Layer 8 of a small transformer language model trained on English Wikipedia (14 layers, counted from 0, width 128).
A neuron's activation on a vector x is GELU(gate . x) times (in . x), where the dot is the dot product.

Input weights of the MLP neurons that the questions are about. A number n stands for n times 0.0074.
n19 gate: 7 19 -20 10 -9 6 -1 -14 -1 24 -5 -13 -6 23 7 26 53 -56 -29 34 12 -3 34 39 -3 -2 31 25 32 32 3 33 21 -16 -25 35 36 0 10 -24 -23 0 -40 13 -9 39 5 25 -55 -7 45 -13 0 -23 -22 10 9 11 -27 -10 9 0 13 0 -2 6 -3 51 3 -12 8 -17 -6 1 1 -34 12 -8 -10 -18 3 50 -42 -50 9 -8 6 -18 -10 0 37 12 -1 40 -43 -12 -21 21 8 1 31 24 -7 -34 22 29 35 -2 5 13 -4 -1 -28 -10 -48 13 -41 9 0 -7 5 -11 -9 -18 -14 26 -9 -31
n24 gate: -9 32 15 14 44 -8 3 -10 -4 -10 14 -22 17 -3 -2 37 8 -12 26 33 -46 -7 -30 -13 -9 -8 26 5 -21 -13 -4 38 13 -25 14 15 -12 12 40 -13 19 -21 34 -26 -7 6 29 -10 -6 -7 -27 -6 -1 10 -12 -15 7 -3 -14 -7 -40 12 -17 9 -8 -1 -21 -18 4 45 46 -9 26 2 -5 15 10 -25 25 21 -26 21 20 -11 21 40 2 0 11 8 24 21 -8 15 -8 51 -16 4 -7 6 13 28 8 19 -8 55 10 15 -13 -33 7 -4 -4 -5 18 -12 7 -9 27 35 20 45 -9 -7 -10 -5 -11 -18
n40 gate: -24 27 11 19 23 -18 53 -3 -22 23 -40 24 -7 39 -15 -32 -7 10 -25 5 -17 -4 7 -19 19 19 12 -20 17 32 4 -26 22 9 19 -42 -27 34 -25 9 0 -16 -33 7 5 36 10 -12 -1 -33 3 -30 22 7 -5 17 18 3 -32 7 -43 34 -1 -12 26 -18 -9 -9 -40 21 3 -6 4 -42 29 -20 -24 6 -17 34 5 -11 35 4 -7 27 -10 8 -8 -1 -58 -22 -34 -20 -35 10 4 4 35 14 2 -26 12 -12 -27 2 -15 1 6 -53 2 -1 16 37 23 -12 -4 7 -24 51 -11 4 7 8 -5 36 -32 10
n94 gate: -36 -2 -2 -33 3 52 -14 -1 -20 -8 -6 -2 22 -3 15 -41 -22 24 6 -15 28 -15 -20 -14 2 -3 1 33 28 -29 -2 -15 -17 38 15 -30 30 13 -15 6 8 -20 15 15 15 -17 35 -3 49 -25 42 -4 36 -14 4 -9 -2 28 18 -40 23 12 -22 -9 -10 -19 0 51 26 2 26 4 35 16 22 12 -22 6 -9 -7 -8 25 44 -9 -19 16 -53 -3 32 34 22 -5 7 17 -16 -24 17 11 41 18 -35 19 9 27 -28 18 39 -7 12 27 -29 4 18 -42 31 47 11 -26 1 64 -31 38 -13 41 -6 2 -29 -45
n102 gate: -29 -1 -14 10 -6 11 -18 44 -3 26 -43 -9 -26 -10 5 -30 5 16 1 -9 -20 29 11 5 8 23 11 28 -11 -6 -29 -45 32 14 1 -6 1 -37 -13 26 -3 12 -12 2 -31 16 61 4 -11 -27 5 6 -16 -36 32 -9 -13 4 8 15 -13 -62 -32 -14 -7 -60 -8 2 -25 9 -29 1 -28 25 11 10 -22 -33 25 -15 48 -19 -12 -25 -11 -8 43 30 28 28 -2 1 11 -19 47 4 6 14 -23 8 -39 42 19 -10 -19 53 4 24 17 -43 16 -17 -12 2 -43 44 13 19 10 -22 -15 7 -27 -14 -36 16 45 -14
n105 gate: -49 6 -23 6 -21 36 17 16 45 17 -8 -18 25 -1 -5 -33 -24 31 -25 -5 8 -12 -5 -9 19 -19 -6 -22 7 -26 9 65 -18 -6 33 1 -45 -1 33 -1 32 8 -6 -21 -24 -27 -18 -6 -21 -2 64 20 -10 -2 -7 -5 -19 19 21 -22 -19 -40 22 3 8 -34 36 23 4 -41 -22 21 -12 -34 34 -27 -16 -44 6 -4 -8 -10 6 -7 12 9 19 -1 7 36 -22 -24 -20 -35 9 21 1 39 -1 22 57 -10 -30 -9 18 26 -18 7 -38 -33 -19 36 -14 -30 -14 36 17 -15 1 -45 -1 10 -22 -20 -4 11 53 -12
n118 gate: -33 -6 -16 0 4 26 17 32 22 36 30 1 11 2 23 1 -12 -5 30 -49 -7 16 -8 2 6 -9 19 14 31 -24 -10 33 -21 -7 -17 31 -28 -27 -25 16 22 20 1 2 -9 -23 -24 23 -11 11 1 -4 -13 -10 -4 -13 19 -5 7 -1 -24 33 1 2 17 -4 -7 -1 -38 -38 -8 -14 -29 -23 -5 -34 -22 2 15 16 26 7 27 -5 32 37 -7 35 -25 7 -44 -6 -27 20 21 33 -11 12 -19 -13 45 -5 13 -5 42 -72 16 -18 -1 -8 -8 -33 -11 -5 -10 7 36 27 -10 1 1 25 -21 17 37 2 3 -49
n169 gate: -32 22 4 -37 46 -9 -22 16 33 20 -7 19 15 33 -11 8 31 35 1 33 -13 -4 -15 -1 -11 -5 11 -31 -24 11 12 35 -25 58 40 11 16 -44 -22 51 -16 24 4 -7 9 2 35 -18 7 7 11 -6 22 -2 -31 32 3 2 16 -4 15 -2 14 44 77 7 19 -1 -11 -11 -6 17 15 24 14 -26 10 -17 -17 24 28 12 -31 36 -9 -2 12 -7 31 -14 17 -54 -47 20 -25 -16 2 2 0 44 1 11 64 12 43 13 1 30 25 -1 20 -10 -18 -27 -2 -42 28 12 11 42 27 50 21 5 12 -4 -17 16
n181 gate: -11 24 23 13 26 8 19 17 7 -21 6 8 -16 -5 10 9 12 -10 -18 -52 -26 -29 -2 -3 -11 21 18 -8 -5 -22 -11 -11 -46 -6 -3 4 -41 12 30 6 22 -15 20 22 -32 -29 13 -14 12 24 -6 -25 32 4 -10 -21 11 6 22 -15 -5 -13 -35 12 12 -42 1 -5 32 7 24 -1 -24 5 -8 -12 -16 -38 -19 3 -36 13 28 20 -27 28 -6 -13 -17 40 11 12 1 14 -5 37 42 18 3 15 -29 20 -36 5 50 -14 -3 23 -13 -21 -44 32 17 -54 -34 -5 -10 -45 -12 12 -19 -34 -12 -26 -19 -17 -1 22
n187 gate: 31 -16 5 -54 4 -37 -1 5 21 36 -57 27 -1 -1 11 -4 10 -35 3 -43 -85 -6 0 -38 -11 34 31 38 -7 33 21 2 -23 33 13 -22 73 33 17 15 -18 15 0 -22 -36 -3 -44 -1 -5 -2 -29 -17 -17 -35 -2 14 21 -6 -32 -39 -20 14 27 29 2 -26 5 -10 -7 45 7 -15 -3 -38 -29 18 4 9 -1 -10 3 14 25 -7 2 -8 -12 6 -13 -23 -20 3 15 -2 -4 29 -1 -6 11 34 16 -35 -2 1 46 52 -33 4 7 -19 1 5 -31 2 22 31 -13 12 25 43 -19 13 -25 4 20 -39 11 8
n201 gate: 44 1 -3 1 -43 29 2 5 14 -1 9 -59 28 33 -25 4 3 11 -10 31 12 35 -7 -56 -3 -7 -31 14 -4 -24 9 17 -4 -11 20 9 -12 -24 -11 15 -12 -19 26 -27 -15 51 -26 -17 -19 10 11 26 26 -12 -3 -19 -28 24 8 17 34 15 9 -7 -46 -24 1 7 8 -26 43 22 22 29 -24 -37 -1 0 27 25 18 -56 3 15 -9 -1 -24 -1 5 21 -18 -33 13 25 -12 5 26 -24 -11 15 -27 25 -34 5 -18 4 7 -31 -13 17 28 9 38 3 24 -9 2 2 -20 -28 -5 -6 0 60 23 16 5 16
n244 gate: 2 41 10 -17 50 28 -14 -9 56 2 -27 8 14 -13 -19 -1 -1 6 -13 17 5 11 -5 9 9 17 -3 -20 33 -14 4 20 -42 18 1 -44 24 4 28 -23 30 -23 -27 18 10 12 31 1 -18 30 37 -28 -18 14 47 46 12 10 -31 -8 -18 15 11 15 9 -41 -20 16 39 -16 9 33 14 -27 16 21 11 -31 -41 -19 70 22 2 29 -18 -17 -25 20 25 -2 -16 20 10 5 20 -6 37 -25 0 17 -44 -11 50 -11 23 -17 20 -2 1 -4 17 16 -70 -49 32 -37 2 -39 13 6 -32 -25 11 -8 -9 11 3 -14
n252 gate: 7 2 68 -16 37 -40 -40 -2 -40 16 27 -21 -31 15 19 26 39 27 -23 -2 31 -10 3 23 -2 23 12 -29 -12 -5 -20 -14 -16 -8 30 26 -7 69 37 -29 -11 -6 44 28 7 25 7 -63 -46 -24 -34 -25 60 -12 9 -12 -21 12 1 -24 -2 -27 -15 -12 -2 11 -37 37 33 -6 9 -6 -27 -14 4 -11 14 0 28 34 -10 20 12 1 -35 24 -22 -2 -14 -9 -20 -14 9 -42 -22 -16 -2 13 0 -39 -70 -19 1 1 30 65 44 11 7 8 8 20 -12 -2 10 2 -12 2 -4 7 44 -18 -46 42 -19 14 53 5
n254 gate: 42 21 -11 -57 -22 -12 -12 -23 -56 0 30 6 31 -24 44 8 42 2 -6 12 32 -11 -56 12 -57 28 -2 -8 -5 56 42 -30 17 -23 -40 -3 7 22 55 -16 38 7 -36 -40 -24 -16 28 14 -14 -31 -5 -16 -7 24 34 -18 27 14 -32 -24 13 -5 0 12 -37 6 9 8 17 35 -23 -36 -24 -23 -15 3 -20 22 13 4 15 36 -5 5 12 22 11 12 44 -28 -20 -18 -16 2 17 36 -59 -7 31 1 -23 -25 13 -41 -14 -9 -19 30 16 8 73 -5 0 23 8 -21 -14 3 -16 -14 -16 14 45 1 29 -4 -16 29
n19 in: 4 -12 -6 -14 3 21 -13 -7 23 30 5 -6 37 25 20 29 43 -1 -12 22 8 5 -17 -11 22 -10 -1 -25 33 5 -55 -11 -8 6 -12 -14 -25 -12 -20 -1 1 28 -2 33 -16 39 -27 0 6 0 5 11 42 -4 45 7 12 -41 1 44 30 -1 -9 -10 -1 -9 -25 -1 27 8 1 36 27 -22 44 -6 -32 -8 20 -21 -16 10 25 49 29 -17 75 12 -17 -29 -51 -46 3 21 14 24 -1 -14 -31 1 -29 -37 -4 -1 11 -12 29 -12 -7 -18 11 -23 32 5 9 -9 -8 -26 -27 -5 -10 7 -11 -28 -13 23 -20 6
n24 in: 13 19 5 11 -17 16 -1 23 5 29 29 30 7 2 -8 12 -18 24 -7 12 -19 -12 30 -4 -27 -15 -32 -39 4 43 -10 -24 1 5 5 15 35 -12 -14 -31 -11 13 19 -6 47 44 3 40 -32 -1 -26 10 24 4 -40 8 18 26 -20 50 -29 2 15 -21 -45 -17 -1 -19 11 -3 29 3 25 -41 10 12 -17 1 23 32 -16 -23 10 13 -7 2 -31 45 21 8 13 -20 -32 39 -31 19 1 -17 16 -10 21 20 32 -5 17 -14 74 5 17 -15 -7 8 3 -7 0 20 -16 12 -28 17 -2 -12 -27 -6 -12 -16 -8 -15
n40 in: -23 -3 -4 -32 10 -10 11 1 40 -17 -8 30 -24 -10 -19 -30 -14 -8 -16 10 8 -19 -16 25 19 -24 -17 -4 38 40 -5 38 3 -23 84 -14 8 12 9 2 19 10 -2 10 -29 -36 -5 -10 13 20 -1 -46 11 46 7 -14 -7 21 21 -17 -24 -34 1 26 -1 -15 -2 -10 0 -10 -26 36 -9 55 -11 -7 -5 -8 1 -9 26 24 23 -32 8 -5 6 10 -45 24 14 9 46 3 -8 -32 3 6 -5 -6 -50 -2 -27 14 1 -12 -60 34 -18 25 11 -5 -16 -8 58 -1 18 -3 11 6 4 -6 -22 4 22 -23 -2 -22
n94 in: -20 6 -26 -25 -45 10 -1 4 -23 51 -6 56 -24 10 35 40 -57 19 -45 15 -24 -1 -17 -29 -35 -4 14 60 12 -16 25 17 7 -42 -16 4 3 6 -15 -34 16 5 26 15 22 19 4 -6 4 -43 15 -45 -11 -42 42 75 -15 -12 -21 -24 10 -37 -31 27 2 -1 19 2 -2 -26 -13 29 -9 -11 41 0 -9 -23 0 38 50 26 -23 -63 45 28 -8 19 21 -43 -1 12 -66 -34 2 1 -11 -10 -63 -26 -17 -17 -13 -7 -54 -7 8 -35 41 17 -24 29 -15 -18 13 -14 -19 26 13 54 -1 -3 41 2 38 -37 20 25
n102 in: 46 -1 -39 -8 11 -25 -19 -6 15 8 -94 -20 -29 7 10 -27 -29 -40 -26 -3 30 -51 18 36 -24 -27 -2 -28 35 14 -43 -54 -16 20 -32 -29 -59 -3 -4 -44 32 56 -20 -4 -31 -12 -9 22 35 -17 22 -18 9 9 -10 -54 -15 4 13 -28 7 8 -33 -13 -27 -13 14 -7 78 -40 4 1 21 -25 14 7 30 -50 50 2 3 18 -12 -22 -29 -12 -31 46 20 -39 32 1 -5 27 22 -12 36 9 -44 -21 -7 23 8 -17 -12 -17 19 11 -43 26 3 25 -3 -8 10 36 -14 24 13 -3 8 21 26 12 15 -19 21 -9
n105 in: 11 -1 4 -5 -9 16 -17 -22 -30 7 -18 -18 22 11 -9 -2 26 -10 -19 -15 -2 6 -1 -9 -10 -40 -32 -8 -18 12 6 23 -37 -9 8 -24 -11 12 -21 1 22 22 -12 -13 30 33 -4 10 5 -17 32 23 -19 -20 12 -19 -36 -26 6 -25 56 4 64 -13 6 18 16 43 -12 14 -11 -24 20 18 64 -24 32 -7 9 -20 37 -44 -13 13 -21 -8 13 -20 -36 -10 -19 15 28 -21 -22 -21 -5 -51 -10 -16 9 35 -29 13 14 -35 65 31 24 37 9 -7 18 -16 -65 13 29 -4 9 -14 -25 -19 11 50 -12 29 -1 9
n118 in: 75 13 -6 19 -1 -20 19 15 33 38 39 17 51 2 20 -9 -3 -8 29 -3 44 7 -6 2 -16 22 30 3 26 10 20 7 -8 4 6 7 18 -57 13 21 -9 0 11 -31 -34 -1 31 19 16 9 -75 -6 63 -2 -2 -3 -12 9 -3 11 43 8 45 2 -12 8 1 -3 1 17 -5 -5 -19 -9 4 11 40 38 3 -8 -10 -3 -8 31 35 -42 19 22 26 22 10 31 6 16 16 20 -27 -3 13 -13 -6 7 1 17 1 18 -41 24 35 -22 28 -27 14 -13 6 -18 2 -1 3 13 -15 -5 -6 8 -24 1 12 10
n169 in: -47 -38 -7 -13 3 26 4 -12 -2 13 17 -32 6 18 2 -19 -29 2 43 -28 29 -18 19 31 -13 -2 -54 31 2 -32 -10 -28 -13 62 52 29 15 -5 22 10 -15 -12 4 -25 41 -24 -12 0 30 10 -16 59 -23 17 18 8 -37 -41 -6 19 7 5 7 9 7 -18 -3 5 44 -24 -24 7 -23 -39 25 29 -22 -11 -46 2 30 -20 31 -21 19 -19 12 12 -10 28 18 -28 11 -24 37 5 -1 -11 36 -38 -20 33 7 52 -41 -35 -46 -16 23 -20 -17 -20 -6 27 48 16 22 -2 -27 -29 -25 2 -31 -6 20 17 21 15
n181 in: -10 -2 -20 -37 -18 22 2 8 21 -22 6 36 30 20 49 2 -2 9 41 -32 -7 -14 -16 11 -13 2 34 37 12 41 5 -29 45 -1 6 19 43 0 21 -5 32 -27 7 -9 42 41 35 0 60 25 19 -44 5 -6 -25 -8 17 21 -4 50 -46 5 -21 -8 -19 11 6 -19 -28 25 -2 24 -4 -11 31 -34 24 -4 -3 -28 25 40 34 7 1 -6 3 -6 18 1 34 -26 34 45 6 -10 -26 -11 -17 65 -51 8 -46 -44 -9 -48 -41 -15 -3 27 9 50 -10 30 -15 5 -16 4 15 -5 -18 -21 -12 -2 -4 38 -11 39
n187 in: -13 -10 0 -7 49 -4 -42 22 14 -28 -11 -12 -19 -10 4 17 -68 6 5 -2 -20 22 10 4 -30 4 25 12 -42 -2 21 20 24 -17 29 -46 41 15 -57 -17 -3 17 25 13 16 19 3 31 -51 -15 -14 -11 11 -10 21 -1 11 -3 10 23 2 24 -46 -7 -29 1 -5 -22 -8 -17 -24 25 -13 -30 -15 49 57 8 -60 19 13 35 47 8 -23 2 64 -19 -8 38 -25 21 24 31 -49 -12 14 -25 1 20 -45 53 19 2 41 -21 -5 43 -32 18 -5 7 12 -19 18 -31 -24 3 3 -3 19 1 -1 -4 -16 1 8 -8
n201 in: 7 -22 -46 33 -3 33 -22 38 -22 28 0 31 17 -7 -20 13 33 7 40 -14 4 -37 28 -32 1 -39 -51 18 -13 -21 10 10 26 25 23 -8 -11 12 -4 -25 -37 -10 51 -13 -13 -29 14 -26 7 3 -10 6 -25 14 -9 9 -13 10 -21 -12 15 -12 1 13 -3 -8 31 -6 32 10 -30 -8 16 1 -13 8 -25 6 -15 -10 16 0 36 -22 -3 -1 -48 31 -4 -17 34 -2 40 37 7 24 1 -41 -25 1 27 19 38 6 8 1 -5 -22 7 -4 -33 39 21 -18 -23 -3 15 23 -38 -60 -4 40 5 63 35 -7 4 43
n244 in: 33 -27 17 9 24 -26 -47 -12 24 -29 6 -4 -1 3 -6 -3 -34 -50 -32 38 2 -3 27 -17 -36 -2 -10 -22 4 24 -41 -15 -2 -12 12 -9 30 3 10 36 -6 -19 4 9 -36 -3 3 -26 24 -18 13 5 5 7 37 -33 3 25 9 -5 35 -53 24 8 9 7 27 22 -16 46 -18 -12 -57 57 -13 32 -18 12 5 -29 -38 -22 -1 -28 -33 -12 -31 -20 -49 17 39 23 14 14 -10 1 -52 2 -5 -13 -22 18 23 1 16 13 47 4 -30 37 55 24 31 8 16 -6 -1 -3 -23 19 4 8 17 14 -35 13 -13 48
n252 in: -23 -24 -10 36 36 19 11 -31 38 36 -5 -12 9 -7 15 13 -22 29 -15 34 56 -1 -65 32 -21 42 27 48 40 4 19 32 -56 40 -2 13 26 -17 -17 -23 51 20 21 12 7 11 -6 9 30 -12 17 4 10 -4 2 -65 -35 -25 41 22 53 31 3 -23 9 -31 32 30 33 -2 -32 -43 -41 34 -9 5 42 -1 -2 24 38 -14 34 -49 11 -15 3 -41 11 -33 -20 10 23 -22 20 38 12 44 15 -50 30 18 17 -2 5 -2 -11 24 5 -24 1 15 -40 -13 10 -13 -28 -2 -10 -14 -9 12 13 55 18 -14 -7 -19
n254 in: -15 44 24 -14 4 -29 -25 5 -27 47 -55 -26 -28 1 11 -24 -27 46 24 14 10 28 21 -19 -43 39 -2 9 13 8 -35 -6 7 -23 -12 0 -7 -31 2 -32 -17 34 -12 49 -2 11 5 3 14 6 -2 -6 -8 37 35 -46 17 5 -15 -24 -30 -13 -36 -40 8 -33 -12 12 12 -19 -25 -29 22 32 25 43 47 -21 17 -2 29 9 -15 -2 6 -25 18 -3 3 -30 -30 27 -49 -46 12 -1 -57 -2 57 -19 -6 -1 44 11 23 -42 22 -31 42 -16 5 -27 2 -21 22 -38 55 -23 -22 41 25 -19 22 -9 18 40 65 -12

Each question shows a token from some text and the vector x that enters the MLP there. A number n stands for n times 0.046.

"\\": -8 14 28 11 16 -16 -7 -3 7 -11 9 -7 -32 -32 18 -8 2 -46 25 -14 6 -36 21 16 -15 20 19 -4 -37 -11 -3 18 -6 20 14 -4 40 -7 -15 -5 -6 9 -26 6 56 -37 -17 11 0 -19 3 16 -13 50 8 31 -10 4 31 23 -19 1 1 -7 -6 23 25 -41 30 -14 25 -7 -18 17 0 2 10 -8 4 -3 -8 9 -16 15 26 -50 -27 8 -15 39 -30 13 1 -2 20 -3 -11 22 -31 5 38 -8 -26 -1 -35 15 56 22 -22 -4 2 2 26 7 7 -34 -13 -6 11 12 -25 -8 55 34 51 -4 -10 -32
The neuron with the highest activation: n19

" –": -6 -4 67 0 -12 -18 -3 -7 -37 -17 -2 21 -27 -29 -18 -30 -16 -1 14 -13 10 -51 -23 2 -20 11 8 1 -32 29 5 29 43 -23 4 19 -26 21 -5 -2 -37 15 -7 38 4 -34 -13 25 16 3 -14 14 15 19 19 26 -45 4 34 -9 -3 7 -26 7 -17 28 16 -15 18 34 4 15 -1 8 28 7 29 -22 -8 22 -14 -20 4 21 27 -70 3 10 -13 4 -10 26 10 5 1 -7 6 -12 -25 -19 24 -3 0 -4 -12 10 21 -7 27 -9 4 -11 -48 37 65 -22 -3 18 -28 7 11 18 -2 5 -2 14 1 -16
The neuron with the highest activation: n40

" that": 14 -20 26 15 -24 -8 -6 -4 23 2 -10 -1 -34 -22 -49 -2 10 -3 40 -42 19 -53 -15 17 15 22 26 -8 -10 22 -22 19 19 10 -30 -20 15 -32 -6 -3 0 -10 5 23 1 -32 -21 8 -26 -26 -12 -39 1 53 7 19 -3 1 8 -27 2 18 -15 -28 22 23 21 -28 18 53 -1 1 -4 30 -23 -28 27 -10 -10 25 0 -5 28 1 12 -48 9 2 -14 12 0 22 -28 8 22 -12 -4 3 -35 -9 58 -23 -23 -30 -32 -5 24 15 8 -6 -4 -11 17 26 33 -6 -6 -5 -27 -30 13 -1 27 17 10 8 -14 -33
The neuron with the highest activation: n118

"lement": -2 41 22 18 -15 7 14 -8 16 -32 35 18 -41 -13 -28 17 0 13 31 -14 23 -17 1 -22 26 40 26 -2 -7 17 6 21 -14 -37 5 -16 10 -4 -11 -25 -10 14 22 -16 35 -32 -21 -9 -14 -5 27 17 0 58 28 37 -11 20 10 26 12 45 -35 -13 21 46 6 -15 22 9 27 -9 10 4 1 -1 20 18 13 -5 0 -18 -24 18 40 -61 -2 11 -10 3 22 22 -15 -32 15 8 -19 -33 -27 -13 39 10 -22 7 -15 -17 -4 5 -21 35 4 -15 15 13 12 13 9 -14 -48 -3 -26 4 18 -11 4 -32 -15 -12
The neuron with the highest activation: n244

" medal": -50 -10 27 8 -8 5 -39 28 -3 -9 27 -12 5 -5 -19 -39 -5 5 19 14 25 -7 6 1 15 42 14 -18 -3 14 -31 11 37 -34 3 5 20 -7 -14 3 -8 -8 31 -18 37 -40 -20 -38 18 -17 22 5 -5 41 17 16 12 29 34 16 30 11 -21 -9 7 54 34 9 -11 -1 13 20 8 4 28 22 0 13 15 -11 32 2 -3 36 15 -49 -12 5 15 0 20 39 -7 -23 34 12 11 -27 -2 -35 -7 -4 -36 -17 -38 21 8 -3 -16 -14 -18 -13 -34 24 -17 -11 -2 -28 -36 18 11 -9 9 21 26 39 1 9
Which neuron fires most, and how strongly? n94, at about 0.68

"ol": -13 30 12 -3 -15 -23 -7 21 -18 -7 9 26 -27 8 11 -19 -14 1 51 1 -15 -25 -26 37 11 7 0 0 -3 21 -7 -28 -11 3 -13 9 20 7 -34 -5 -4 8 -1 25 3 -10 -43 21 -1 6 -1 29 7 37 2 13 -8 -12 24 16 6 5 -19 10 30 -19 33 -35 1 -4 8 18 11 39 -19 -21 -11 20 39 -16 -5 -6 -19 -3 24 -23 -42 -10 -6 4 2 60 -2 -35 62 -5 12 -3 -4 27 37 -8 -12 -30 -23 51 36 13 -4 10 -33 8 0 39 -18 2 -15 2 1 -29 -65 -28 4 9 23 9 -1 -28
The two highest activations, in order: n102, n19

" a": -44 5 29 23 -11 -17 -4 -24 2 -1 -2 -34 -20 -13 -22 17 -12 -25 31 -25 9 -37 -28 19 -8 10 -1 -3 -31 21 -16 7 1 15 32 4 38 -3 -4 -29 -13 18 -14 10 40 -45 -25 -8 -9 -28 -13 8 -11 33 -16 7 -7 18 15 -7 2 6 -13 -21 7 6 29 -15 -6 2 37 4 -23 38 -7 -16 9 -18 -8 34 10 -2 -35 -4 33 -59 13 -12 -6 -13 -14 17 -27 -7 8 -23 -4 -44 -19 20 53 -2 -22 4 -9 14 13 -28 -10 35 -31 -33 14 53 14 -46 1 5 -22 -13 4 1 12 37 -23 10 -23 0
The two highest activations, in order: n169, n118

" P": 2 46 36 6 -35 -1 -10 9 5 -17 8 -7 -37 5 -5 -26 -12 -3 11 -10 0 -32 -17 31 7 32 -11 3 -49 1 -25 -3 13 22 -5 -26 15 23 -38 -4 12 1 14 21 1 -36 -21 0 -8 4 23 -4 -14 0 10 34 -13 -4 28 3 -2 -21 -20 7 26 -6 20 -63 8 11 12 2 23 15 -6 1 31 -40 -8 6 13 -22 12 9 39 -57 15 23 -20 8 8 12 14 -19 7 11 -14 -15 -24 2 47 -17 -14 -11 -40 29 37 17 -57 -8 17 9 -6 26 -4 -22 -17 1 -4 -26 -25 -34 40 29 33 13 15 -15
The neuron with the highest activation: n102

" D": 6 51 27 2 -13 -5 -19 3 -5 9 17 -11 -37 12 -6 -8 -21 -26 26 -34 -4 -51 -25 6 -11 39 19 -4 -18 6 -23 -7 18 39 30 -6 6 13 -8 -37 -11 9 -4 14 12 -38 -26 10 22 10 20 13 -19 16 6 16 -12 10 42 16 -17 -20 -35 -34 40 2 20 -53 -6 16 22 0 3 37 18 10 9 -18 -4 4 4 -41 -1 3 23 -45 -2 20 -4 -21 -7 19 8 -13 21 -20 -15 -8 -9 -14 40 -5 18 -20 -52 16 16 -13 -65 -12 -11 16 -17 10 14 -17 -9 -1 -12 -31 -10 -13 44 -5 14 26 -9 -2
The neuron with the highest activation: n102

" place": -16 -14 38 9 -25 -11 -32 15 10 8 18 -22 -7 -24 -9 -39 -9 -20 38 23 18 -41 5 18 12 26 15 13 -23 34 -26 -11 24 -13 2 13 -4 -16 -5 22 -20 9 11 -24 14 -43 1 -10 5 -1 12 -7 -7 45 -21 34 7 22 -5 32 14 2 -29 -15 33 58 15 -15 -13 13 12 8 -2 7 46 -2 6 43 -10 -9 26 -4 -31 17 23 -34 -43 -16 -26 6 13 30 13 -9 16 15 11 -34 -13 -32 52 -10 -19 -44 -17 12 -43 -16 -12 11 -5 9 -8 -3 4 -9 -18 -2 -49 3 -7 -17 4 -6 23 14 -11 -14
The two highest activations, in order: n105, n254

"|": -3 -4 38 -13 2 -38 16 -29 20 -1 -13 22 -17 -19 -65 -14 9 -3 25 -18 20 -57 8 6 -8 14 22 -6 -33 18 -6 8 50 5 -4 28 -8 15 -5 18 8 8 37 10 29 -48 -34 -18 3 -7 14 11 -12 35 -37 19 -2 -23 16 -8 4 10 -12 -20 -9 6 -6 -39 7 34 20 13 -9 3 19 0 0 6 2 41 -14 1 7 31 16 -60 -10 26 -13 0 -4 9 2 -9 3 -33 10 -6 -36 2 37 18 -34 -11 -16 -1 33 2 6 23 -45 0 1 24 0 -32 -1 -4 -20 -26 -8 -26 45 15 -1 15 -9 -27
Which neuron fires most, and how strongly? n252, at about 0.28

")": 26 20 9 -1 -14 0 -11 13 -9 1 13 41 -37 -32 -33 22 -32 4 20 2 4 -34 -24 7 17 25 30 11 -46 22 -30 4 2 2 -34 -9 32 -15 6 3 -12 10 -10 17 52 -29 -29 27 16 1 -4 -15 13 39 21 41 17 27 32 33 -13 35 -3 6 -30 25 17 -28 8 29 54 18 5 21 17 -39 14 -2 -20 21 -17 4 -27 2 14 -59 -1 0 -8 -8 30 14 -14 -27 15 -14 10 -5 -27 -11 26 9 -1 -10 -21 17 15 3 -8 19 -20 10 -1 28 1 -44 -35 -9 -34 -2 14 2 20 13 7 -1 -5 -14
The neuron with the highest activation: n169

"p": 2 -4 43 26 -29 -4 -15 34 -19 -7 4 38 -25 -3 -17 2 -26 -14 16 -8 12 3 13 26 22 16 7 7 -37 -15 1 14 20 29 -48 -35 -4 -21 -27 -30 -3 11 -8 3 29 -37 -29 8 3 24 25 46 19 -10 12 28 -15 24 13 -29 1 12 -4 20 41 6 -5 -18 24 11 26 14 12 8 -1 -10 36 -23 3 33 -1 28 0 21 32 -16 -27 34 -11 27 -23 17 17 12 8 32 1 -19 -7 -10 44 -8 -12 0 -26 20 27 21 -44 20 -4 23 16 52 9 -38 -14 -23 21 -5 -4 11 33 -28 34 0 -7 -5
The neuron with the highest activation: n181

"9": -14 3 34 -17 -15 -20 -28 15 1 -28 13 18 -19 -18 7 -1 -1 -29 31 -31 15 -37 0 47 -19 25 0 -5 9 40 4 15 8 -10 -10 0 -21 -6 -8 2 10 -3 7 -20 13 -21 0 2 27 -9 53 20 -6 78 -14 27 -14 23 24 30 3 17 8 -39 10 5 35 -39 19 5 42 13 20 13 33 -11 -3 -2 29 11 2 -30 1 54 22 -42 17 -9 -17 24 10 -20 3 -8 34 -15 12 -40 -43 -1 49 1 0 -27 -37 -1 9 -7 -9 25 -10 7 3 4 -1 10 3 0 -16 -18 -12 -25 -6 -11 1 11 -24 0
The neuron with the highest activation: n105

".": -1 8 13 12 -9 -1 -2 -19 6 3 -12 6 -26 -21 -26 -22 -14 21 45 -24 12 -37 -8 11 1 8 11 10 -52 20 -21 19 52 15 -21 -9 30 -18 1 10 -10 32 1 14 8 -24 12 7 -21 -2 10 -18 -21 35 -1 19 17 -7 49 33 30 34 -11 -8 -13 -8 9 -18 9 62 15 2 9 -9 -22 -18 10 -19 8 39 -22 -25 12 15 19 -56 -3 -18 -14 -4 -37 13 -1 -7 -2 -43 -6 -12 -38 -16 54 -41 7 -12 -5 -4 33 9 -25 3 -13 25 -3 -30 -2 -14 -18 -15 -24 -42 17 4 -2 14 18 -9 35 -13
The neuron with the highest activation: n169

"to": -19 -2 28 32 -14 -39 -5 -30 33 19 21 41 -14 4 -11 -16 -18 2 31 8 25 -49 -20 37 -5 14 -13 -3 -29 -1 -23 -9 -13 -19 -7 2 57 -6 -31 19 -22 15 -18 30 24 -10 -9 31 -19 -7 -5 5 37 17 -5 31 -32 0 -7 -21 -12 30 -40 -48 0 19 20 -20 6 -20 17 4 4 20 6 9 6 -29 -5 29 0 17 -5 15 29 -3 14 38 -7 11 8 18 10 -19 12 11 7 -8 -27 32 31 -11 -9 -17 -65 -43 14 15 -16 -20 -12 -16 10 43 11 7 5 -25 5 -16 -25 -24 17 10 11 7 -23 -23
The three highest activations, in order: n40, n244, n118

"ional": -20 6 19 -19 -9 -22 1 9 16 6 50 49 -17 -5 -32 9 -20 -3 20 -18 9 -34 -1 -3 1 7 29 -15 -45 14 -33 -14 3 -36 -26 8 21 21 -16 11 -3 31 2 -1 12 -30 -32 -15 -30 -9 38 20 18 41 -3 -5 -6 -9 45 12 27 15 -9 -19 16 20 -8 -11 -2 31 33 5 8 9 12 -17 22 -11 25 -1 18 8 1 -15 34 -42 2 -11 -16 -9 20 26 -33 -30 50 16 -18 -18 -19 -4 43 -8 -2 23 -14 23 -2 11 -27 13 -49 -3 0 49 -6 -22 19 0 3 12 13 4 17 5 25 -12 -55 2
Which neuron fires most, and how strongly? n187, at about 0.34